Layer 6 of a small transformer language model trained on English Wikipedia (16 layers, counted from 0, width 128).
A neuron's activation on a vector x is SiLU(gate . x + bias) times (in . x + bias), where the dot is the dot product.

Input weights of the MLP neurons that the questions are about. A number n stands for n times 0.0011.
n61 gate (bias -0.145): -9 32 194 -184 -4 18 9 9 -139 241 -178 -18 198 -76 -139 189 -75 28 -33 -251 384 37 23 -189 -56 146 202 -41 318 50 204 82 -115 -62 -44 53 -235 -98 188 14 140 -19 0 -53 -144 -285 117 169 -324 17 -150 74 36 -107 19 -57 25 270 68 -138 -50 141 -91 28 133 231 322 266 81 177 109 -276 -162 -81 -19 181 108 -149 137 246 29 103 -19 272 -194 311 -92 193 -95 -73 156 206 -38 175 15 -152 251 -51 -178 -109 97 -145 187 -402 59 53 31 55 -124 0 -199 51 -56 90 88 -227 0 -42 -49 -5 43 80 244 -77 -303 150 14 -49
n93 gate (bias -0.187): -138 252 -272 -85 43 -10 -140 -31 -33 30 -310 0 -186 -123 314 -22 -103 -85 -24 -196 261 291 -473 -61 56 -205 -83 215 -42 -182 -11 133 -255 92 28 56 48 -33 -384 221 227 185 43 -210 -10 38 57 -100 -11 85 108 -32 -106 202 -129 -132 275 85 89 -342 -141 -114 -53 16 51 206 -37 270 143 -17 247 0 -133 -47 11 -21 -197 21 -21 -93 -55 358 -135 108 81 441 24 65 -306 85 -147 378 302 -75 -312 38 -279 -159 -11 -45 85 -123 66 -26 26 -133 107 -116 -239 -412 -102 -249 176 114 -80 69 0 -140 41 -22 358 -134 368 -116 261 -16 -250 62
n103 gate (bias -0.022): 19 209 -118 178 94 -73 400 329 289 18 0 104 -14 164 47 -44 -87 -150 38 251 100 -19 -259 -170 152 79 -69 46 -74 122 -87 -216 265 303 -197 -195 -141 155 67 24 -277 -104 42 186 -78 -248 -216 -118 222 280 100 76 -27 -22 -282 -49 -51 80 -158 9 -203 5 -9 0 -176 106 152 98 161 -39 49 111 209 69 108 -60 110 144 37 87 179 254 29 132 49 321 0 30 -290 84 -96 115 -29 -413 -454 -97 -63 -94 256 4 75 84 181 -200 248 23 -32 172 94 23 71 -8 -33 -154 -131 350 86 -33 -68 -5 0 64 41 -37 171 181 42 5
n173 gate (bias 0.039): -154 31 273 -108 82 -158 27 -247 61 -76 31 -118 -221 92 283 -119 -63 118 -52 28 -34 36 5 30 -99 54 -220 -170 143 -42 75 -95 127 -140 48 144 -14 0 120 -32 83 38 -168 -273 181 -270 -75 -90 -118 175 231 164 175 -71 -386 -136 -70 -173 295 -164 249 83 -22 243 39 9 -174 90 -202 146 180 93 50 304 -66 31 13 66 -220 -223 -135 88 51 341 -147 125 -139 -73 144 -153 102 -32 33 -231 74 93 37 -72 -130 43 9 -176 141 148 31 157 4 72 72 -9 -346 -46 -64 120 -23 -14 -9 -119 157 169 280 -101 100 -63 -324 -202 -249 239
n196 gate (bias -0.037): 343 96 -128 18 -60 -217 240 115 -27 20 -65 165 83 98 137 -111 248 123 289 -81 9 -223 -123 155 88 -82 115 191 -173 -40 -244 -124 -18 4 -61 -25 149 -31 103 53 76 14 128 -155 262 0 -56 60 132 120 16 -80 -99 317 31 -209 -14 -98 -100 -28 251 -76 -139 271 -42 -179 -173 70 -27 425 -275 59 8 -128 -83 -134 167 -82 39 -41 27 -9 13 98 -168 227 -4 -6 -271 -188 -108 165 -218 -282 -52 127 36 237 30 -166 110 -162 178 -78 -86 25 105 139 22 -310 75 202 -35 -126 127 -27 -58 -31 47 100 -95 -94 296 30 -43 -36 108 -14
n218 gate (bias 0.011): -206 -247 -149 -113 87 8 -80 -89 250 82 35 -118 -109 30 -15 198 -125 57 241 -346 126 196 -263 79 -53 -26 -17 0 -82 0 167 101 -50 -42 -31 270 -244 43 -49 -106 40 23 -123 100 273 -146 56 -119 171 -74 -41 -110 -53 -36 -155 -294 78 19 186 -32 82 201 -165 71 151 -147 314 -57 149 105 -91 -122 -28 -119 -165 -184 141 -187 100 -305 -126 -22 -138 -106 -63 -12 -71 124 50 0 153 -36 -81 -375 71 -180 -13 13 -177 -58 -48 321 -345 143 98 126 -46 -156 -9 107 -150 7 -167 -157 166 -114 -94 212 -93 -132 -119 -55 290 -39 185 -62 -51 -92
n61 in (bias 0.035): -37 177 -41 -183 -192 -271 28 -152 76 244 -272 102 60 31 241 -72 124 312 78 47 -15 -55 285 144 -64 140 54 -54 -59 -12 90 24 115 -115 -72 182 78 57 -131 135 112 126 5 -119 -206 321 166 -19 -272 -121 21 -148 227 267 214 38 -188 -78 -466 42 -104 220 -77 -28 -168 -131 -63 -9 314 -10 -265 -14 -217 143 -90 -108 -116 -141 -36 38 62 -23 -14 -98 -4 -301 116 0 -28 -105 -57 -262 28 80 115 57 -203 87 -127 -278 179 -174 57 18 -54 -62 57 137 -55 -36 -231 23 111 -141 -183 -9 206 107 186 133 142 -22 243 -23 158 -154 -32 -121
n93 in (bias 0.041): -54 -97 103 -125 37 -43 32 169 -219 -242 243 -99 13 177 110 56 -59 45 258 -46 -358 -254 -103 106 58 -260 -122 31 198 -71 -248 434 -65 -155 35 82 -9 16 23 -95 100 80 201 200 153 14 -9 -263 81 -114 -50 18 92 91 73 18 -152 -52 0 -4 -224 -324 44 -68 -82 -114 -180 27 56 -19 -25 134 -46 78 -199 96 -244 -11 -217 -23 124 232 -187 91 9 218 97 -104 83 124 170 145 46 -78 -49 32 78 236 141 93 -116 108 51 181 -345 185 171 40 112 92 135 -141 -72 59 165 -40 109 -212 -116 283 -146 -208 -39 -124 -22 -335 -118 -33
n103 in (bias 0.151): -44 -178 -157 -24 66 -109 59 -81 -20 -77 0 188 78 47 457 -62 -34 73 30 -20 73 160 -112 -46 149 -496 95 260 -38 8 10 280 -224 61 -4 9 5 -78 -357 59 -5 -201 78 -193 -171 -252 14 87 49 235 23 191 97 0 -54 293 -120 171 -245 -102 -86 -70 -39 232 155 -75 58 184 131 -107 -74 -70 -14 180 -61 -287 -48 110 -223 130 -55 30 65 245 -238 90 35 -94 -246 -24 40 -169 469 37 95 246 -341 88 77 -332 15 67 -86 -203 67 56 -79 -150 -190 33 -123 125 279 -45 -395 64 -80 -222 -19 20 -50 -33 -42 183 364 297 -86 31
n173 in (bias -0.005): -191 18 -9 -80 36 -81 117 -52 14 120 0 -218 22 -180 44 -349 -86 -199 -280 -168 123 -71 -213 182 -12 -188 -138 83 -22 -126 264 -111 65 -81 23 210 44 169 -117 -171 -45 285 18 97 -177 -175 30 191 -58 29 86 13 43 -70 -198 -206 171 71 118 -20 -4 -5 -44 -49 234 32 -122 110 -358 -28 -29 279 103 -52 130 -13 95 -61 -114 -291 -416 -118 18 377 89 -90 -164 -97 64 -216 -9 90 50 125 149 -165 -141 -27 -53 92 -194 -116 -97 158 -104 -4 115 220 124 13 -4 147 142 -154 -252 -143 0 -287 77 110 17 -47 55 -210 -70 202 -209 -117
n196 in (bias -0.110): -56 -17 -273 -146 35 63 -122 -88 -54 209 -166 -129 -47 196 -173 -45 231 -30 -215 306 37 172 225 -251 -120 149 113 43 4 -152 40 113 130 -29 -75 146 -237 -349 83 48 237 132 117 36 29 9 0 91 212 -200 -64 -43 -202 -108 48 -4 60 101 -102 -39 -68 -48 94 284 129 -57 -153 -172 112 49 147 -320 188 180 -96 55 -139 -104 201 -168 44 106 -9 117 91 207 47 33 -129 69 -80 57 -147 -136 141 67 13 155 64 -74 288 -91 166 115 101 154 -29 64 -147 -220 -91 74 9 -9 134 -273 128 87 17 -210 -117 25 145 -94 72 -101 186 -187
n218 in (bias 0.040): 80 154 -140 -88 -54 12 44 163 4 -56 -8 -219 191 -8 -138 122 -96 -272 110 94 337 167 0 69 21 201 -117 -229 -197 23 -41 121 12 -92 105 -93 16 75 32 -24 20 4 -28 -71 -90 24 98 222 -36 -26 -222 -189 10 122 -97 0 25 -221 -91 -29 -149 -375 107 -242 -349 -122 298 28 4 -96 76 -124 -33 8 -31 188 -121 -71 95 41 66 53 20 62 73 162 184 67 -66 8 168 -85 8 -9 -273 -62 -131 143 -67 265 -223 247 83 99 -70 -119 -4 115 -160 -125 -16 -194 48 4 104 -197 53 -8 4 -104 -94 136 -219 63 141 85 137 143

Each question shows a token from some text and the vector x that enters the MLP there. A number n stands for n times 0.0091.

", ": 4 21 -87 -18 -51 195 -46 26 -11 -42 108 153 -26 55 -129 -48 -15 176 8 126 -20 52 -153 63 -9 -24 -29 90 53 6 76 -75 27 96 43 29 147 9 -29 -48 7 -13 74 -90 -68 -47 -81 -19 25 49 69 -37 0 -26 168 -51 -37 46 106 24 -104 -62 -29 -48 -8 17 -95 -135 -22 11 -74 42 16 -23 8 17 48 -25 94 -50 25 80 -49 16 -19 -122 21 -7 21 -73 -86 29 51 -12 -79 -42 -23 -85 -19 47 -139 -9 63 -86 -57 -97 54 -75 -19 -4 21 5 -81 32 -18 -41 -5 -106 -11 13 -41 44 22 -92 84 -45 76 114
Which of these neurons fires most? n61

" M": 21 -26 59 -142 -25 41 -49 45 123 0 -7 21 42 13 -147 -23 5 66 8 -76 -141 -22 27 43 -18 28 -41 6 -104 -17 -35 -34 -47 -62 -54 -4 -18 1 10 24 -28 13 2 -109 -9 -13 -1 -2 68 93 24 -80 1 24 3 89 -32 70 18 224 -144 0 114 -14 5 15 -6 -58 -59 59 -86 -9 174 126 -3 3 16 4 -59 -46 112 2 51 -48 42 -30 51 -7 -87 46 -35 18 28 -8 -121 7 -18 -25 50 -48 91 50 159 2 -152 39 36 62 -6 -21 10 -2 -34 -28 -147 -57 -65 -134 -15 83 -35 -21 -32 16 57 -61 27 22
The most active neuron and its activation: n103, at about 0.48

" |  |": -64 12 -76 125 233 116 106 20 48 -44 -68 -4 64 66 -33 25 8 40 49 -42 -45 -26 21 -1 85 -24 -20 33 -5 13 64 -49 -70 122 15 -38 -38 19 -35 84 12 53 -64 -91 23 59 36 -43 19 -17 82 38 0 26 144 41 9 92 -10 -16 -49 86 109 181 -16 11 -109 2 75 15 46 57 36 7 -1 -11 -12 -36 34 63 21 -70 223 -3 15 20 248 -6 21 -116 28 31 -74 61 -64 -28 -78 -100 28 11 -179 3 -19 -28 -51 7 19 -17 80 4 68 10 80 -53 -22 -60 58 20 64 82 13 -27 72 -26 -74 -26 66 -49
Which of these neurons fires most? n218

"y": -11 -41 31 -60 -20 3 -10 30 -113 9 73 57 -186 28 -13 -88 11 66 -21 26 -122 -64 -4 29 45 -13 -59 -9 48 -14 -106 -71 97 -26 -9 -10 18 -11 -1 -58 -3 -46 -7 -6 -18 49 119 -86 162 -84 -171 27 0 17 -94 54 -8 81 -78 -14 -104 -56 128 7 -1 -35 64 -26 56 -87 6 -44 -113 79 -14 25 -151 -3 44 -28 -5 -72 13 30 32 -45 267 -7 -14 72 -50 -66 42 7 150 17 59 -60 36 0 -142 42 64 34 -15 21 27 -66 35 5 45 -14 -38 59 19 -2 126 -9 5 -89 -15 46 -93 -28 129 -186 31 -151
The most active neuron and its activation: n173, at about 0.52

"| B": 14 5 71 -31 -35 64 6 43 43 -9 -93 32 -17 47 -166 19 -9 49 22 -34 -28 -18 85 18 -13 -7 -21 -13 -154 11 104 6 -49 20 -60 34 -56 40 115 -75 36 25 15 -74 0 27 40 -36 47 83 0 -11 1 -39 -17 77 -22 10 114 201 -139 -36 9 -68 -35 -30 -3 -41 -12 -5 -114 -2 34 194 -5 -14 62 -13 -51 -71 -6 37 48 -24 -9 29 53 -7 34 -141 31 -10 51 41 13 -29 -29 -6 41 15 13 76 -19 2 -190 62 5 -39 30 16 8 9 -12 32 39 -7 17 41 -102 50 4 -37 -131 27 18 22 8 122
Which three neurons fire most, strongest first? n196, n103, n61

" |": 27 74 55 68 124 110 -11 4 -25 -29 27 65 20 74 -155 55 2 12 102 13 70 -22 35 -24 56 42 -42 17 -66 1 82 76 -26 94 1 -24 10 72 -19 -56 -14 12 -7 -31 -13 -8 34 69 80 -51 89 49 0 23 151 128 7 52 77 13 -38 75 141 17 -26 3 -24 -30 32 -35 29 22 40 -7 2 -24 -11 -49 -9 25 46 26 8 9 -30 -31 198 -8 50 -62 -27 25 -14 137 -56 48 -22 -24 -62 52 -2 55 -15 -25 -51 43 42 -39 64 35 16 -15 -32 -12 2 3 25 24 -64 6 0 -9 -12 23 -188 105 -12 -62
Which three neurons fire most, strongest first? n173, n196, n103

"ya": 32 7 32 -111 169 -25 20 -82 105 39 77 18 -21 82 -80 -34 2 -4 31 -3 -33 32 -45 19 29 -3 53 106 47 8 52 30 -20 -15 20 -8 91 18 71 32 95 -12 67 -74 53 8 88 10 79 -47 -213 -70 1 44 71 -20 7 34 -38 -4 75 6 3 146 47 -99 -3 -45 -135 59 -4 -127 -17 -45 -9 25 -50 -14 -37 -20 62 -60 -126 -50 -4 -61 231 -8 -48 -37 -27 0 37 46 209 101 -23 -31 -230 4 -61 -81 57 50 69 53 48 -44 11 7 -38 10 -74 36 1 -13 41 -84 56 -16 -33 19 -62 7 -12 -148 56 18
Which of these neurons fires most? n196

"36": -97 16 17 11 159 -32 -3 -12 54 -5 5 -95 79 118 10 -73 5 -65 -26 38 -106 52 -65 -9 23 19 -5 65 -29 -2 -75 -32 73 21 53 63 81 -24 -145 87 -54 -87 50 28 1 -4 9 1 2 -41 -85 69 0 28 180 142 -8 39 20 34 -54 26 104 5 79 -72 -32 -12 68 140 -61 -21 -139 27 1 30 -73 -31 15 -19 17 -16 169 -59 -29 -176 51 -10 4 -12 -12 -43 54 13 -106 25 -5 -18 5 -38 12 -32 61 73 -101 1 -44 16 3 -36 102 12 -26 48 -21 16 82 -80 104 42 -10 -44 41 -86 150 44 -19 -108
The most active neuron and its activation: n218, at about 0.17

" western": -20 -29 30 -91 198 -33 -12 -80 51 -12 -23 -14 62 4 -82 -7 1 22 36 43 -180 46 -32 94 91 -143 71 114 59 -8 -218 -104 -137 -64 32 57 -26 33 67 56 6 11 3 27 -25 -45 90 20 -63 58 -34 55 1 20 39 93 -5 54 -26 -27 -58 27 2 -94 86 89 -24 120 14 -1 -58 -43 184 26 1 -12 111 -4 10 -9 21 2 -9 48 30 -19 120 -2 -64 -36 175 15 -18 88 -19 -60 -37 -35 76 -41 -54 2 136 99 -240 -24 -46 -52 21 -8 38 28 19 1 -108 -21 19 64 -61 -59 -54 -18 -2 -9 -197 -11 -51 59
The most active neuron and its activation: n218, at about 0.25

" working": -110 42 -41 -91 100 170 -64 -139 72 -27 71 83 -16 -20 110 -83 -16 3 -15 -169 26 -14 41 12 77 -77 0 -34 34 3 -129 -141 -32 -13 -22 -24 -45 -51 -32 113 -96 185 84 -34 -36 16 66 8 -50 16 -42 -31 0 64 -75 155 15 9 41 -21 -17 -47 113 1 115 124 -18 22 178 -147 61 35 19 -70 2 -96 -218 -6 26 -82 -56 137 15 38 -47 -21 16 -1 -3 -2 79 29 70 232 -94 22 58 14 -145 -19 66 116 77 -170 -97 46 -24 -19 32 -18 30 12 47 -12 64 70 -81 -184 -26 -191 8 -20 -29 30 4 36 62 92
Which of these neurons fires most? n93

"7": -59 52 -7 -144 78 148 -68 17 -57 5 -58 16 50 116 -154 50 -5 85 -12 -70 -22 65 -9 -51 -5 -37 -36 45 13 -10 -81 7 19 -73 -11 7 36 -41 -44 10 35 101 -22 -8 -40 11 42 -11 -20 -47 -37 63 0 86 7 107 -1 -44 -11 -23 -2 132 110 -4 31 -26 -2 -27 -56 -73 26 -40 3 60 -2 25 85 -50 12 -8 82 35 72 36 -56 -99 -23 -11 55 9 -48 -116 49 164 -88 62 -75 -68 -88 -42 49 -36 -5 72 -108 -52 66 102 -14 5 158 -1 -20 14 -87 -56 -47 40 -20 -74 7 10 27 -3 -16 32 -52 -110
Which of these neurons fires most? n61

"5": -76 77 54 -123 90 75 -16 93 -68 15 -20 -26 82 74 -142 -81 -6 -21 15 -55 6 32 -50 -62 -10 -85 -28 33 51 -5 -81 135 -47 -124 32 30 60 -28 -67 68 2 112 -1 23 45 -26 33 -18 -57 -29 -98 71 0 40 109 25 1 54 -16 -42 -2 100 27 48 14 -13 25 43 -38 14 -9 -68 17 41 -1 24 68 -46 59 -21 149 21 76 -13 -38 -52 -16 -11 -19 5 -102 -31 19 94 -101 65 -39 -26 6 -34 21 -39 -44 42 -187 -34 70 66 -46 -2 250 -27 31 17 -35 -9 12 8 -45 -36 2 15 59 27 -10 51 -89 -119
Which of these neurons fires most? n93

"k": 67 30 10 -52 44 -2 -26 20 20 17 64 -9 -41 -25 -80 -60 6 -41 11 -86 4 46 8 45 34 17 -14 21 41 -11 42 143 5 -84 7 53 10 -10 -78 -49 87 59 16 78 36 58 54 -26 -25 -79 -187 8 0 25 84 48 -33 117 0 50 16 1 13 42 -28 -73 -32 71 32 -113 -29 -286 -71 50 -12 -12 -28 4 81 -36 18 15 -55 -64 -2 -32 299 -7 -91 -40 -32 -53 50 -86 261 37 59 60 -47 33 -31 -34 -19 23 -98 66 123 -61 -34 -55 42 -14 -21 83 63 -15 48 113 -38 -11 -1 16 -111 -57 92 -96 187 -130
Which two neurons fire most, strongest first? n218, n173

"\n\n": -40 -42 26 52 -18 49 43 -3 51 -49 4 -44 20 -64 52 -27 15 21 29 -21 -129 -7 37 1 24 -71 48 84 4 5 -61 14 116 58 -331 16 77 4 33 84 -32 172 69 -59 -17 -6 -3 47 0 -92 48 -30 1 -106 -16 87 31 21 -60 109 -55 20 -36 14 92 11 4 -52 -4 40 -15 27 9 -135 13 42 57 -13 15 2 27 55 132 4 20 29 55 -3 -22 32 -27 32 24 100 -45 22 33 8 83 6 -113 15 6 80 -12 -41 -108 99 -52 -11 5 -32 -70 -45 216 3 19 -23 12 -24 -13 -3 -55 -33 5 -137 -58 -36
The most active neuron and its activation: n218, at about 0.2

" | U": -21 -37 14 4 -97 60 116 87 -29 1 65 38 -12 94 -16 -68 2 74 72 -2 -130 7 53 -34 62 -8 -32 47 -72 29 72 64 60 -1 -33 -44 -100 16 -31 -26 47 85 135 50 11 0 11 -31 51 98 74 -18 0 -77 47 50 -11 -98 55 95 -131 -3 32 110 7 32 19 -133 -32 134 179 31 169 40 -11 1 -46 -14 -93 38 -63 -87 -6 -20 -67 -10 70 -5 129 47 26 -79 -31 83 -46 144 38 34 -61 72 62 105 38 -16 -94 83 113 -92 17 -10 12 18 -56 7 -110 6 22 -4 18 41 -19 3 -21 -76 36 90 -15 -113
The most active neuron and its activation: n218, at about 0.22

" or": -19 -22 -105 -37 220 100 -32 -105 37 26 -1 -6 23 -67 156 88 -4 -163 -6 -41 -124 -52 -3 24 94 -1 -37 20 75 24 -125 -43 -181 91 37 -16 86 -53 18 1 -17 84 -9 -48 -27 30 -14 61 58 82 -40 19 0 -12 230 -38 2 -16 5 52 18 104 96 -27 -97 22 24 -44 11 17 10 -100 29 -18 2 87 28 3 23 85 62 -83 50 -26 57 -12 194 -2 32 142 -120 19 184 50 3 -34 9 -143 73 4 71 97 -116 -64 -31 -13 91 102 5 -18 73 44 -112 99 151 -14 -30 -83 -106 20 -57 46 -103 -56 -75 -26 -74 0
Which of these neurons fires most? n61

"16": -100 -55 -24 5 279 95 28 10 -66 -4 -66 38 52 111 -96 15 -7 -57 -31 6 39 -9 27 -58 -5 -7 -35 30 -31 -3 -114 122 79 23 13 12 23 -41 -109 134 -31 -11 -37 -6 61 53 75 19 -67 -20 -45 26 0 35 112 39 2 100 50 3 -34 87 63 45 38 80 4 -64 -60 101 17 148 -72 38 0 22 8 -46 42 -59 116 -7 188 -35 -27 -116 12 -10 43 -92 -24 -118 -27 163 -44 6 -18 -26 0 -38 4 42 -52 121 -78 -52 13 91 -13 -6 135 -9 41 -40 -143 -69 13 -9 54 -27 30 1 -16 -9 90 103 -44 -68
The most active neuron and its activation: n93, at about 0.19